Layer 2 of a small transformer language model trained on English Wikipedia (10 layers, counted from 0, width 96).
A neuron adds its activation times its output weights to the MLP's output. To switch it off is to set its activation to zero at one token and run the rest of the model.
A neuron's activation on a vector x is SiLU(gate . x) times (in . x), where the dot is the dot product.

Input weights of the MLP neurons that the questions are about. A number n stands for n times 0.00098.
n48 gate: -86 129 49 49 230 -138 -9 102 -236 -73 -63 135 -188 49 31 296 -261 -67 -126 62 298 239 195 -221 -123 9 -257 184 -239 79 -28 -9 -19 -8 -185 55 58 -452 222 -14 220 -267 -150 -130 133 202 -142 -70 13 176 -34 -48 -13 -107 -185 9 -208 -29 151 101 69 -13 271 210 62 286 264 83 115 5 -82 -23 54 -103 -83 -4 -94 9 257 -99 46 -23 -122 115 -98 105 -95 0 253 4 -67 212 246 -41 133 5
n87 gate: 416 -147 -129 -43 9 -133 -239 -98 58 8 -78 265 28 30 197 -263 -91 134 78 32 69 -117 90 -44 -176 -332 17 -137 -146 60 -247 180 243 -77 -309 -167 186 126 60 0 297 -83 -72 -106 -172 -86 87 93 -104 227 -25 226 -134 -60 8 -127 -40 -60 142 25 177 -38 117 198 32 -97 158 59 51 -35 33 97 57 -92 55 -166 18 -59 -102 157 155 152 -18 59 27 -141 123 120 169 223 335 -82 0 288 -137 -35
n99 gate: 276 80 -56 -177 300 -285 46 304 58 -234 73 -235 -193 31 82 -184 -227 191 -10 -149 -163 -341 -180 407 -156 -27 50 38 -308 -82 -32 164 -38 -188 192 -240 254 -11 -36 -411 76 83 -56 154 -94 98 128 116 30 10 -59 -176 -5 -31 -94 108 -37 -148 179 81 -232 -10 -36 35 -109 156 246 195 81 94 -59 242 62 233 -86 -163 -344 -202 -102 327 -184 -218 75 71 325 -115 -240 -184 322 -175 -56 43 99 200 15 10
n100 gate: -122 -312 -99 20 81 -34 29 56 -222 26 163 -117 94 -288 132 253 75 -33 -17 -142 -111 -150 -20 9 197 -70 -97 -158 36 77 -56 -185 -110 70 110 30 98 -173 -33 115 134 25 -213 124 -364 340 -155 77 72 42 -303 -62 51 25 8 9 77 -22 34 69 200 -93 -104 -223 226 187 -127 113 16 59 -44 -234 133 142 -65 -49 -308 77 152 -33 21 -189 100 -282 -9 -55 105 -173 9 -137 12 91 -100 140 -143 42
n104 gate: 221 -127 -198 162 -134 -55 -15 -183 -202 98 -217 64 111 27 -50 -16 -208 -316 -204 -70 -30 177 123 268 0 -137 -63 57 -83 -54 16 4 175 -61 53 -156 153 307 61 -142 -56 -101 -4 -29 -86 54 -44 128 0 209 -111 -143 -145 141 29 -48 59 69 24 38 -12 -269 89 -75 241 120 35 0 -170 -140 225 16 72 -251 132 -136 24 -26 -76 62 -4 107 124 -60 8 8 140 -31 236 -52 110 -56 22 193 4 -132
n107 gate: 9 9 9 -143 59 -45 -13 219 -36 -80 0 60 256 57 22 -185 -80 -151 -93 -90 -88 -53 71 150 -276 130 0 0 -96 251 -115 -26 131 124 13 -175 133 -220 188 45 -147 259 -357 -52 -104 -203 335 43 4 258 -25 33 -42 255 -263 -23 -14 244 127 -91 45 -26 -115 -284 41 121 130 257 96 13 17 36 297 -179 -91 -35 111 -186 -140 134 -217 -273 -5 82 27 189 -148 57 204 215 127 231 -106 -18 -68 116
n118 gate: 178 -13 -21 76 -13 -82 131 137 -188 -39 0 128 76 76 -95 74 -247 -53 -254 -149 -119 -223 161 -67 173 -78 -126 -133 107 -46 -67 -36 69 -38 9 116 60 -157 -43 -130 9 -12 -37 172 94 176 210 -21 -63 -56 95 13 -32 -6 -15 78 92 20 13 -30 -85 27 -78 -42 6 148 260 -51 152 -25 -77 28 92 120 85 70 -132 106 -3 -84 -92 -19 19 -136 -115 -78 38 71 -133 105 0 3 -24 98 92 93
n173 gate: -349 -44 43 158 88 -28 124 -227 57 -317 111 45 92 58 -128 41 71 -118 -177 210 183 240 -41 105 86 66 107 -174 -170 -223 163 -76 -271 221 -12 235 -46 -147 -78 -225 69 -32 193 -55 44 4 19 -31 -61 -134 38 -75 211 4 -71 119 44 67 76 4 44 -236 20 -99 156 119 139 -95 73 -195 132 -148 4 163 -123 -12 -110 -50 70 225 28 -166 -16 -39 -57 52 127 27 153 -42 -183 49 23 -169 71 -59
n181 gate: -60 -130 -174 73 -108 -11 -240 -265 36 6 -7 66 -102 -153 213 29 -35 0 -42 -162 139 -21 -56 -130 -243 48 24 4 50 -16 -11 248 -243 -69 -93 -61 -72 -186 -94 281 100 124 66 282 -150 -21 172 -124 41 46 54 154 152 -24 -27 11 -105 45 40 -7 18 -55 152 38 29 127 89 3 -125 -114 179 -72 124 42 -34 83 -70 -48 -194 -7 129 109 173 -107 233 161 71 -38 151 72 153 18 10 126 -34 50
n195 gate: -9 362 217 58 -93 178 126 246 254 -91 87 0 166 -99 -177 -163 -110 -78 -215 59 -63 -60 52 -295 78 82 -186 -38 74 -17 -237 71 238 -60 -242 -352 -10 71 -68 -37 157 46 -184 63 -14 -23 197 -13 -101 97 4 -44 -77 -27 -53 120 38 136 107 233 -271 -62 124 -49 131 148 111 284 -22 -176 -158 -70 111 55 103 320 -214 139 -311 -166 51 28 167 18 -227 -28 -18 -104 -234 27 -263 110 215 56 333 37
n212 gate: 109 -173 -229 -195 -103 -31 236 -42 -142 -10 75 62 248 89 200 164 213 93 -22 -196 59 -19 -124 -222 -18 267 -76 138 77 -94 -16 -115 71 140 -80 121 -24 -50 -11 -53 7 -53 -26 -16 175 138 -104 -183 -162 105 72 48 21 -100 -193 129 154 -36 -114 -59 99 -196 34 -211 21 33 239 159 -297 38 72 -53 70 124 -124 107 -39 -106 -11 180 -31 -169 160 -201 -131 -80 64 11 27 -7 -93 0 -101 -46 50 177
n249 gate: 61 -12 68 -183 210 -31 131 212 35 176 11 422 -73 -60 0 0 80 -160 -145 -65 -181 -42 165 -109 173 -72 -4 348 -50 -7 -55 -125 -89 -157 7 -27 24 -99 -41 -202 216 104 -7 -187 -12 220 66 37 -11 279 -29 69 -93 246 36 -235 -20 65 128 -34 -23 18 -118 137 -91 -261 158 137 -82 108 -18 -85 -54 -147 -216 135 -40 -33 11 -4 -47 141 12 19 -12 116 46 -11 -90 -7 192 -107 106 -23 -47 191
n48 in: -83 150 50 -36 130 -131 -162 80 -206 -45 -161 165 -141 90 99 176 9 -14 -214 151 248 119 202 -178 69 -110 -389 326 89 4 -203 31 242 -64 -370 -88 5 -477 234 -102 62 -184 -27 -102 51 277 -4 -36 -88 -119 -135 -53 -214 -181 -131 -186 -131 -145 102 18 75 66 178 173 -50 -4 120 -22 161 -102 -105 84 40 -50 -45 -207 -43 -85 269 -92 -98 -80 -43 -134 14 222 -193 -32 289 88 14 143 241 -19 -22 28
n87 in: -113 53 129 147 153 24 189 280 -82 250 -122 208 -215 106 19 176 -117 -145 -201 35 97 9 -79 -129 -49 34 -168 29 71 -222 223 140 -317 -118 -27 265 -230 427 -5 100 -41 -104 -179 -15 86 163 -125 -96 -252 5 -85 60 4 232 54 63 -14 179 -95 -160 -86 -208 -75 -105 -181 37 -284 -231 -5 14 144 129 -257 194 68 -18 -29 69 180 -155 67 -87 93 -247 -154 -223 -66 259 -33 -240 -153 181 139 -19 241 244
n99 in: 27 263 -129 -70 -96 -60 -137 60 92 322 -9 140 -134 -66 40 -296 278 4 -166 216 89 -9 -119 41 106 -104 -39 -137 127 -58 -154 186 271 185 4 -54 192 121 -62 105 228 258 -57 24 -87 22 129 132 -99 329 275 -19 21 -196 -52 -235 184 152 82 -171 110 78 203 35 207 -70 241 209 -145 141 -272 243 153 -45 -9 40 -98 70 168 208 32 199 0 -22 -204 -105 -290 84 97 113 160 -14 22 179 0 -14
n100 in: -155 -158 74 -58 28 -4 82 61 -211 -125 139 53 -76 -35 -20 -83 79 -260 -32 13 -156 -83 -67 36 202 149 -27 -108 222 -4 115 -8 -21 63 -8 48 17 -168 117 -105 189 -28 -50 181 -421 20 -83 -39 8 174 60 -50 197 -4 174 33 150 -17 64 -27 359 -130 -95 -169 189 116 104 -23 -174 80 -64 -72 208 7 -100 109 -234 -54 -233 -147 -73 -252 -4 8 -53 -76 231 -238 -20 84 -266 29 -83 -133 -125 127
n104 in: 139 13 -36 20 116 -104 184 -130 204 -63 29 -156 126 -112 20 115 268 114 0 260 44 28 -4 150 154 -21 87 60 -88 8 185 -43 -133 -327 207 58 -117 -278 292 -66 0 53 -16 -35 285 49 -105 -183 121 -188 31 -156 -38 -222 82 34 209 -65 253 -20 -83 205 -187 221 -30 -56 70 79 164 -21 -101 108 85 49 44 12 -97 48 -8 -245 -17 -96 -208 -131 -38 103 37 -48 -58 -35 -334 -59 -16 -241 97 151
n107 in: 75 -81 4 -105 38 47 57 47 -64 -22 183 133 133 -45 -49 -337 -95 -120 -103 -146 -212 0 -55 242 -16 9 -188 -57 -139 58 -60 -32 61 19 -81 -134 133 86 253 131 -186 171 -252 -101 -34 -313 217 -146 0 -71 24 -75 -19 214 -273 -22 4 66 177 53 127 -112 -87 -342 -30 129 101 116 292 -218 151 -25 305 -4 40 126 163 -307 -126 141 -232 -183 65 -4 81 -38 -88 -16 148 16 -16 -39 -32 84 -55 129
n118 in: -154 -19 -21 -54 -65 -66 -117 -139 201 119 -28 -202 -225 -39 109 -105 171 -40 134 85 -39 171 -138 -44 -231 102 50 48 0 26 -9 -41 -136 49 -128 -108 72 142 105 125 66 49 -75 -120 -90 -219 -99 -6 88 21 29 97 46 -18 76 -54 31 -6 118 -149 16 154 55 -12 65 -176 -207 -95 -24 80 -50 -59 -111 -135 113 -90 25 -84 -108 52 134 -72 127 45 76 74 -28 -33 34 9 154 3 67 100 -12 -154
n173 in: 66 138 -17 60 89 -146 -171 296 85 197 -83 13 -274 -64 86 68 -199 35 9 -297 -150 -113 70 -133 12 64 -80 351 75 343 45 46 225 -349 -297 -263 -158 229 -81 49 -51 -144 -175 139 -26 73 33 293 58 148 62 185 -135 -177 -75 14 31 -41 27 106 -75 286 57 -34 -72 -267 -128 21 -55 97 -58 -9 115 -152 21 38 72 -114 64 -48 301 89 -244 -64 143 -40 -123 142 -98 -21 17 64 -46 -75 25 -148
n181 in: 26 -61 111 59 126 31 412 158 12 3 109 -108 156 63 -133 -168 -45 -82 37 100 18 101 32 157 102 -141 -72 -31 227 -31 -35 -281 178 -14 -55 53 36 35 239 -198 -37 -222 48 -251 0 41 -121 -26 86 -26 -82 -99 -119 200 -18 -82 -42 8 -91 -15 -141 156 -236 -55 -165 -150 -4 -18 110 79 -126 61 -45 62 -15 -7 -105 -99 132 26 -4 -77 -218 -59 -239 -197 155 -185 -260 -47 -170 -94 -25 -156 -25 -75
n195 in: -9 -289 -64 86 137 -137 -300 -219 -218 100 -102 81 -138 196 219 174 180 5 231 -79 27 18 -48 336 -122 -165 192 87 -115 -30 201 -67 -215 138 194 350 134 -139 23 -132 -149 0 154 -123 5 -101 -53 -18 111 9 -225 83 -48 41 88 39 19 -147 -28 -194 217 -27 -134 229 -102 -126 -80 -197 -32 332 120 -89 -36 -68 -90 -341 115 -41 191 162 0 -14 10 86 295 47 149 210 260 -63 196 -140 -89 -212 -278 0
n212 in: -46 -247 -159 -251 -82 20 87 0 -31 83 8 123 253 -57 185 128 57 -19 -31 -188 75 -31 -40 -270 -87 232 -48 52 62 -227 -119 -132 97 178 -4 212 61 -99 71 -82 26 146 -26 -45 101 87 -128 -157 -151 211 91 -49 57 -61 -219 136 204 4 -82 -105 148 -144 50 -230 -11 22 205 255 -274 58 55 -105 84 39 -37 120 4 -22 -4 107 -27 -114 104 -228 -225 31 131 -91 39 7 -121 84 -70 31 18 219
n249 in: -10 -125 104 197 -64 -64 -23 -156 34 -131 -79 -245 -39 52 -78 93 -53 -53 -7 112 -13 168 -264 -7 -72 162 111 -322 -93 55 51 -13 -42 71 84 77 -95 72 -123 107 -203 -36 74 56 33 -82 -6 -97 -32 -324 -113 140 83 -170 -16 41 61 -17 -87 -45 -108 38 13 16 45 125 37 -229 -36 20 -35 44 -170 185 55 -130 21 74 -162 -89 81 74 65 97 177 -27 149 -13 67 -134 -182 7 -28 -74 19 -30

Output weights of the MLP neurons that the questions are about. A number n stands for n times 0.00099.
n48: 207 83 38 -295 230 314 166 112 6 172 -215 114 209 270 96 324 -324 -78 32 118 -47 -249 -25 -155 56 -107 -12 116 -29 85 12 -283 -88 162 -98 126 41 -237 43 138 159 56 249 -125 92 202 -274 149 97 -103 49 -17 23 -116 -61 152 -130 47 41 68 63 -128 265 113 210 57 -55 -129 66 -94 209 28 -68 -56 -137 260 -79 -255 282 -132 -10 24 -262 110 110 -124 71 97 169 -272 137 -30 223 67 -225 -114
n87: -43 197 163 -55 47 -476 -23 213 -12 162 -136 83 -324 -102 -27 36 -175 -97 49 32 -103 -55 -62 103 -162 130 28 -89 -11 142 2 10 -225 -139 91 238 10 90 152 43 74 212 -103 71 4 49 -68 -16 -19 101 -68 -74 -80 288 6 40 183 86 -15 -60 -40 -115 -95 -36 67 35 -69 74 -206 -59 -161 -217 -21 -28 148 -75 91 -135 43 77 28 -103 55 27 13 147 -104 10 -58 61 -17 -30 -4 122 3 -33
n99: -11 178 -166 66 201 128 -151 -5 29 -226 169 -202 -67 114 64 -172 -130 156 -4 90 55 -92 85 146 -251 -9 134 137 43 -36 -104 269 7 -20 2 -227 5 -24 -10 -262 -59 106 39 122 6 174 115 -56 2 399 55 48 208 -141 -206 53 -108 88 97 -16 -220 170 111 3 -13 94 26 80 153 114 -69 257 70 -105 -156 229 -51 -85 -222 -39 91 -169 -56 12 -165 -75 -229 -67 19 -119 -162 65 12 223 36 -104
n100: -183 -93 -9 -94 62 223 65 63 -157 42 104 -5 154 -243 13 -223 88 -62 -25 52 -40 49 -192 5 -178 -39 -16 131 185 -24 -51 35 36 0 -39 -6 41 7 -52 104 139 63 -88 210 -162 23 -29 123 95 -208 -22 -83 -49 167 -103 145 75 18 -14 -86 290 -147 -41 -240 33 102 -6 142 136 -185 -35 -16 61 18 23 -47 -16 -30 -20 120 19 68 251 -10 -48 -154 -12 -53 -149 -128 -126 132 59 -102 -276 20
n104: 110 -38 9 -42 192 -7 61 -83 -46 -58 71 -95 98 -307 -38 62 114 68 -156 273 -10 -68 -18 84 -103 38 24 71 32 -5 -69 -11 -19 -167 111 -92 -98 -121 226 24 25 72 99 -70 -35 174 76 -136 128 -103 48 4 28 -136 -13 146 176 54 166 21 -30 101 -154 158 101 94 -132 24 2 43 -99 -7 -36 36 39 -87 38 104 -14 -55 -25 16 -291 -199 -92 44 83 -81 -156 37 -166 -76 -83 -74 -50 -105
n107: -239 63 148 18 170 294 -19 45 -175 4 -12 -34 254 -87 2 -72 9 -213 -143 130 29 47 -224 33 -74 92 -29 117 -22 -35 255 -99 38 -80 -125 -65 95 56 18 -167 120 65 172 33 -93 44 -8 -67 267 108 -65 -41 82 58 -179 -45 58 -56 -36 -135 -83 -265 -23 -175 72 61 -100 158 461 -192 67 -66 146 -292 139 118 -23 -70 81 -10 34 -55 -39 -14 51 13 85 -30 105 -201 161 -6 -7 -10 -87 -3
n118: -77 43 -194 -155 50 177 192 -47 -42 31 64 74 -139 -150 -6 189 171 -14 48 117 24 1 -35 -89 -148 -39 -41 -26 -74 -10 -2 -60 100 99 -21 39 54 -54 -10 -73 21 -19 75 -7 -124 -50 -140 79 147 77 63 -163 -47 9 -120 155 31 106 196 -63 -50 -42 -75 -75 -65 -58 -67 -77 117 157 2 99 -102 -102 -72 -100 23 -45 10 142 -50 22 112 10 84 80 -31 -40 143 -53 -8 -15 174 -59 -70 -9
n173: 78 -51 -111 -16 -22 8 8 27 31 -29 -57 96 53 -87 -198 -120 112 53 306 168 -27 -84 85 17 -9 -62 -59 -110 -204 -288 -69 123 22 114 258 227 -53 48 108 -160 74 -4 142 53 13 -20 -46 -122 122 -23 -147 51 -42 94 45 -66 -98 94 -6 72 -74 -183 -71 150 129 263 59 15 12 -14 122 52 -61 -60 -121 -138 -51 230 29 40 -155 -32 152 111 -59 57 48 -67 118 17 19 -43 144 -25 -18 6
n181: -34 47 32 161 -29 -108 60 -52 52 153 23 2 -59 6 24 129 -149 -86 36 84 105 -87 -13 -52 -53 134 110 157 -167 -106 -135 -89 -94 -159 30 162 2 53 14 7 -26 22 27 196 -196 -53 -86 27 -256 124 -41 79 6 -19 116 199 30 -160 156 70 68 -183 80 187 -66 133 35 -25 27 25 62 -9 261 -203 18 73 23 367 53 -18 41 -35 187 -100 147 -88 72 88 4 11 152 -129 -97 36 117 131
n195: -208 -21 6 -158 168 -447 101 -96 47 -104 8 121 -131 -28 -41 140 -11 80 89 -113 -37 248 15 55 92 -180 58 -40 -61 65 -150 111 -208 -12 -122 -28 -145 -95 114 -79 -66 58 -90 -68 -87 -102 251 16 -248 -243 43 25 204 -57 -73 -267 -49 -125 106 -6 144 38 -58 -117 -76 173 47 46 -111 60 72 -151 -51 47 -93 -74 -162 69 128 -147 -168 -23 61 79 -116 -98 -54 94 -15 260 26 27 -132 73 -25 11
n212: 62 95 -216 -139 -47 134 109 -92 1 88 170 83 178 92 83 80 210 24 175 -151 89 103 -141 -73 -175 183 75 168 3 -34 -72 -65 116 137 30 64 57 187 50 -47 8 -34 27 -179 69 -39 -42 -61 -40 31 252 24 131 -70 -83 210 241 82 -196 58 52 -213 -47 -131 22 16 76 128 -171 117 -90 -48 100 63 -169 139 -85 -140 -78 43 -141 -236 -54 -100 -189 67 136 -61 46 -102 -33 92 -93 -109 -83 159
n249: -97 -60 -6 270 -140 127 40 -168 -147 -75 -191 -205 -148 45 14 -9 -79 -101 -87 -58 143 26 -148 310 -45 210 109 -166 -4 220 103 216 56 34 71 4 14 126 -105 68 -117 -104 2 106 -80 -98 129 42 -36 -98 -109 -136 28 -60 29 73 -28 39 -32 74 31 -32 -5 113 5 332 -112 24 48 205 -30 94 118 47 24 -272 -31 172 115 -37 42 -30 74 20 5 -186 -82 -9 96 106 -93 147 106 -96 177 -98

Each question names a token from some text and the token that comes next. It shows the vector x that enters the MLP there. A number n stands for n times 0.005.

Then comes g, the gradient of the next token's log-probability with respect to the MLP's output, scaled to length 1. A neuron's effect is roughly proportional to its activation times (output weights . g). A number n stands for n times 0.00093.

"en", then "ge"
x: 166 -96 160 116 24 79 -4 -108 -2 25 -85 -73 -42 87 66 -82 53 -7 -138 -253 19 -105 121 70 132 -53 -89 -105 36 103 10 -52 -53 61 108 132 48 -132 -133 37 245 130 291 -77 53 -27 81 -89 74 -61 -109 -94 67 24 48 -118 262 -86 -42 -48 45 -42 7 -84 -75 -12 89 -168 96 -94 176 -5 42 151 70 -76 -76 -29 35 35 -46 126 -67 -25 78 -155 169 121 -204 -113 167 21 -98 236 153 25
g: -7 85 -275 4 74 3 -104 -57 -72 59 106 -58 119 -114 -138 16 -165 213 -153 -54 -46 20 62 118 49 -268 24 -92 -63 88 -154 -262 -106 -30 -153 44 -13 -86 -188 102 119 20 137 -6 209 -14 -110 70 158 16 -35 -56 -184 -177 -37 -59 0 217 40 35 -104 -36 53 125 66 -20 46 114 124 8 5 -76 176 -62 -72 -67 115 -38 52 53 -81 18 41 38 -63 -165 108 149 100 -147 168 184 4 -120 123 -91
Which neuron, switched off, lowers the next token's probability most? n48

"i", then " G"
x: 20 18 110 52 113 69 -120 -44 74 10 -61 10 11 36 -134 -258 -20 -5 4 -23 2 -189 -43 -19 3 123 -60 30 70 156 -155 -42 -139 164 19 -31 -309 10 -52 -44 30 104 182 71 39 -50 17 1 114 -127 -4 -59 -19 15 -152 -56 255 -99 -4 19 -193 -59 124 -96 -11 -83 44 -332 281 -291 76 91 118 69 -53 -10 -84 -12 137 -44 42 52 -128 13 -166 71 171 -47 -68 -156 -245 -89 96 -150 -80 8
g: 59 72 9 220 -73 151 -37 -91 -198 -48 -161 76 -28 29 195 -178 149 48 175 69 -179 -117 -133 -19 -149 -62 -22 -82 -168 -135 -159 11 219 -40 154 125 139 -105 -167 -76 96 -66 27 38 -111 -152 21 68 41 28 -135 -216 68 12 -62 91 -41 217 -40 -22 -54 32 -36 -61 20 15 -79 -122 98 106 67 -120 144 -170 27 189 28 10 184 216 -30 -3 -8 56 -4 239 -65 -70 -14 -46 -87 -102 57 -83 -73 -16
Which neuron, switched off, lowers the next token's probability most? n195

" of", then " the"
x: 108 31 79 65 137 159 -46 17 20 -70 28 -185 72 98 104 -80 -127 80 -30 -3 77 -67 51 -16 -100 20 225 -4 118 11 11 -45 -33 -8 -49 14 62 -70 -23 11 -16 214 2 73 -58 -2 40 -42 37 72 -84 56 -59 22 29 23 134 101 -7 -47 57 -235 -128 -100 -120 41 34 50 319 -147 -64 -77 89 -86 -56 142 91 -12 -20 188 -3 -43 24 -38 25 45 -33 -23 -81 -286 121 -88 147 19 -32 71
g: -10 -16 157 139 38 -102 19 144 142 -75 93 -108 103 215 141 28 23 -116 -83 -56 -140 85 -57 -23 7 -1 -98 101 -54 125 100 -205 77 124 -119 -64 -40 261 48 -37 60 83 104 -98 -16 119 151 41 78 138 58 99 -127 109 -168 12 125 102 57 51 14 -80 -126 -214 -167 52 -6 148 38 52 -183 -124 -54 61 4 -33 -289 27 -195 60 54 47 11 -200 14 -1 94 -86 -82 61 73 -70 -91 226 78 215
Which neuron, switched off, lowers the next token's probability most? n107

"ore", then " y"
x: 233 169 63 196 -14 167 -2 -86 190 -90 -30 -41 115 39 -107 -150 57 256 -55 138 -76 -28 -193 -52 78 -151 -49 62 74 43 27 -24 30 -101 -12 -57 -150 48 30 89 70 -20 -106 63 8 107 -83 17 67 146 -9 -86 -48 -39 174 12 35 -67 -33 -4 -273 -3 -111 -2 -57 -88 -96 -138 214 -231 -1 26 188 51 -91 -60 -24 -134 143 -31 -109 20 -218 18 -120 38 156 -59 -67 -113 84 -168 3 -20 -63 -8
g: 159 -38 -197 -9 45 4 -110 -88 -103 4 175 -114 -157 18 -168 54 -30 -28 -193 -92 -107 145 -82 -200 -40 -204 4 36 15 14 257 37 -104 100 64 -172 141 -222 4 95 -69 -26 225 101 -75 14 132 -44 74 -78 49 69 -26 43 -33 49 -129 95 33 23 -30 -67 42 -51 -52 202 -67 -12 115 57 197 57 -290 3 11 79 107 -37 -120 166 107 188 36 186 139 98 -145 -34 72 2 60 48 159 93 57 -5
Which neuron, switched off, lowers the next token's probability most? n181

"v", then "ents"
x: -155 187 212 -112 201 -8 -29 -19 -56 110 43 25 -50 26 219 -312 55 6 -39 -87 -16 49 48 9 146 -153 123 153 177 104 -62 -128 95 4 -145 33 -8 108 -14 109 -88 174 -175 -14 20 18 66 -100 -48 -151 -57 206 86 146 32 32 119 -261 -72 57 -66 8 116 -180 -50 -136 -7 -46 -117 -90 45 142 -38 -37 98 122 220 -149 -6 -78 -35 112 -114 -234 -134 113 85 -58 -53 -190 21 -7 17 24 -105 54
g: -53 52 153 -49 2 25 56 89 66 -24 -48 103 -84 20 -68 -93 113 -150 85 -121 22 25 13 33 -78 399 -47 -67 -12 174 102 47 -147 -47 -85 -128 45 -20 137 76 -192 -77 -6 -38 -113 -123 104 -4 179 81 -174 -14 12 33 -112 -72 -40 192 49 -29 89 56 117 -11 -134 21 42 -101 -77 -13 258 68 109 108 91 -70 -56 -87 68 -190 -223 -144 13 50 -145 6 -212 74 -64 -33 -312 7 -6 106 33 179
Which neuron, switched off, lowers the next token's probability most? n173

"ge", then "k"
x: 242 22 89 6 -5 46 45 -124 47 -73 126 118 -11 65 148 -98 49 0 -28 62 27 -6 -176 -83 94 -190 -3 33 33 -38 28 -125 -51 35 -76 116 132 -19 -180 193 -72 -24 269 21 13 151 84 -58 -96 -314 -148 -67 38 -21 107 -104 178 -99 -189 109 -65 -21 -49 118 9 -39 -141 -150 251 -129 132 62 -10 35 48 -65 -127 -266 -12 -46 10 -112 -43 -70 -54 -153 169 -97 -73 -224 41 -179 -119 27 47 -66
g: 3 64 -102 130 230 -31 -190 -107 -19 77 151 -29 -3 -121 -32 111 63 199 -154 104 29 -76 -169 -28 -16 -124 -77 39 -90 253 31 -111 -25 -214 -137 119 -72 -69 33 61 57 -75 140 1 4 147 -87 -175 -27 192 -24 -81 48 227 -172 12 -105 118 -185 13 91 90 -219 109 32 12 -26 21 -13 65 210 46 -197 143 42 -31 139 -121 26 102 40 -39 65 -48 167 -235 -121 -22 -93 -53 75 57 67 -52 40 28
Which neuron, switched off, lowers the next token's probability most? n173

"ed", then " T"
x: -98 35 -124 20 105 106 -9 52 163 38 -5 -78 -215 -41 86 -77 -14 42 -78 53 -105 -69 11 86 69 -140 -55 237 30 12 83 -234 -86 19 -9 -204 90 24 -73 199 -12 24 272 -14 -114 131 -89 97 141 -52 -136 82 70 47 109 -39 110 20 -22 -128 -259 -62 -25 -67 -117 -50 -64 -129 10 -403 153 80 156 83 -52 -8 -208 -138 10 17 -59 126 10 3 -26 -16 105 -108 30 -97 172 62 -46 143 19 2
g: 115 -28 108 18 184 195 -13 -164 106 89 -8 -127 188 53 125 187 193 -48 -48 -14 105 -222 -88 11 -21 -86 156 -193 -24 -67 48 53 28 -110 28 -18 52 153 -39 16 68 -116 180 -122 86 -109 -163 -22 78 104 -79 70 -14 100 168 -4 276 210 -101 69 -56 -37 208 -140 -16 40 101 -96 39 72 -88 -66 214 22 162 98 -154 18 139 135 -57 -21 34 137 -24 57 -10 176 23 -86 79 103 -98 -95 15 -84
Which neuron, switched off, lowers the next token's probability most? n212

" one", then " day"
x: 223 94 -70 11 -34 182 -115 -174 65 -32 -29 55 141 17 197 -26 -58 1 -99 37 -131 -163 -47 105 33 -25 -21 25 -12 93 21 15 -2 122 40 -12 67 146 -38 51 39 30 207 -25 2 -10 -26 110 133 -83 -27 -35 -47 -188 -121 -34 45 -130 -84 -90 24 42 -177 180 35 -186 -88 28 167 -116 16 93 -80 -140 61 -86 16 -172 -193 30 -103 181 -84 46 103 -60 122 55 30 -94 66 -106 -48 -9 -90 -62
g: 27 -73 -13 -144 -52 60 -95 -7 18 -71 133 -75 53 75 -33 -42 -40 -90 -197 -73 -201 -38 68 -23 -38 -201 -64 -36 -96 177 -31 128 40 -44 145 -12 78 85 -239 -73 -73 3 -160 -44 9 23 -165 -83 -40 110 -9 6 84 51 -107 159 -251 54 -124 -157 -7 -97 231 -3 -36 -156 -115 183 -165 -26 -69 -47 62 -30 17 66 -198 109 -2 22 -16 -5 -13 -51 196 -37 -36 202 132 -104 34 103 281 -107 -202 213
Which two neurons, each switched off alone, lower its probability most, in order? n87, n195

" and", then " one"
x: -28 -35 -73 211 100 34 -138 239 6 -9 36 -46 -39 53 53 -50 -177 78 -14 -58 51 -25 74 11 -26 155 225 12 16 59 -23 56 12 146 23 6 220 25 45 110 89 52 -90 -4 -102 -26 24 -39 176 33 13 -24 -54 -14 -38 23 181 42 -114 -132 13 -92 -83 -6 -29 -34 49 6 222 57 54 156 111 -192 46 45 -76 87 79 99 -15 39 11 44 -87 57 -73 -41 -62 -408 -32 51 5 85 -28 55
g: 75 -55 -202 69 90 66 55 -76 135 -225 24 -30 154 35 -55 -173 67 98 -88 55 -119 136 51 186 19 -104 0 96 -114 -90 -81 111 21 8 -178 -100 63 -116 264 -158 137 -11 141 -46 109 168 -41 -81 64 223 29 -245 -36 138 10 -6 -187 136 -121 -93 -50 138 -230 32 17 8 -35 55 223 -32 -29 77 -42 -95 77 -82 79 204 -22 106 -185 5 94 -98 4 165 -76 120 -10 31 11 -88 52 53 37 -79
Which two neurons, each switched off alone, lower its probability most, in order? n99, n107

" For", then "ces"
x: 103 261 103 -17 291 81 -22 -67 8 134 24 194 174 145 12 170 -81 -72 -21 -36 -36 -4 -97 68 37 26 -9 -10 14 134 61 -174 247 95 -15 -11 153 -46 143 18 -58 95 27 -146 59 99 33 17 181 54 -153 -45 54 -51 -5 160 249 17 -44 -63 -24 -44 -164 -173 49 -19 -154 74 161 -169 95 155 246 3 11 54 41 -229 -122 -71 -45 -11 -168 67 9 26 17 -48 -13 -141 117 -143 -158 96 0 50
g: -79 22 114 98 -29 -97 22 -107 -106 -107 -84 152 -45 39 -33 -51 129 -111 28 -103 -184 -117 140 -121 -78 -39 -16 86 -65 23 144 -21 45 -101 -156 -54 11 37 46 276 -10 147 -14 -43 152 25 113 -65 -247 194 -78 112 116 132 -199 195 85 81 -110 103 -129 -56 -103 -21 85 160 -26 36 -59 -74 70 -77 -70 -7 -85 182 168 132 160 124 172 -13 66 106 1 3 28 101 -118 4 -49 22 -252 -148 -189 155
Which neuron, switched off, lowers the next token's probability most? n107

"n", then "or"
x: 110 -94 112 -26 119 -47 -22 -18 -149 -22 -45 83 39 101 -17 18 18 -5 -95 30 -171 -122 8 40 96 -82 18 126 92 39 2 57 195 264 59 326 -122 -105 -190 -7 -18 134 45 99 75 63 98 -34 28 -206 -250 35 134 88 -21 -69 276 -301 -24 -35 38 34 125 6 -38 -22 -182 21 15 -166 124 136 97 64 201 146 78 -93 98 6 -9 30 -16 -42 -122 116 154 43 -10 -159 59 162 -76 67 4 -64
g: 48 59 162 -15 -70 118 -34 119 110 107 73 -133 27 14 -58 53 20 -60 -29 57 22 -42 -72 -46 50 34 -42 -22 157 14 -102 -1 -48 -57 -29 172 -106 -382 -175 48 30 46 10 -91 211 57 16 -37 -92 149 135 135 63 38 -7 -33 -278 20 -49 34 67 -117 -12 475 99 67 23 -224 -95 -109 -100 -163 -27 24 -24 24 -104 105 85 -52 -17 -27 -43 -6 62 -110 -123 -56 245 83 57 -20 140 45 -15 72
Which neuron, switched off, lowers the next token's probability most? n118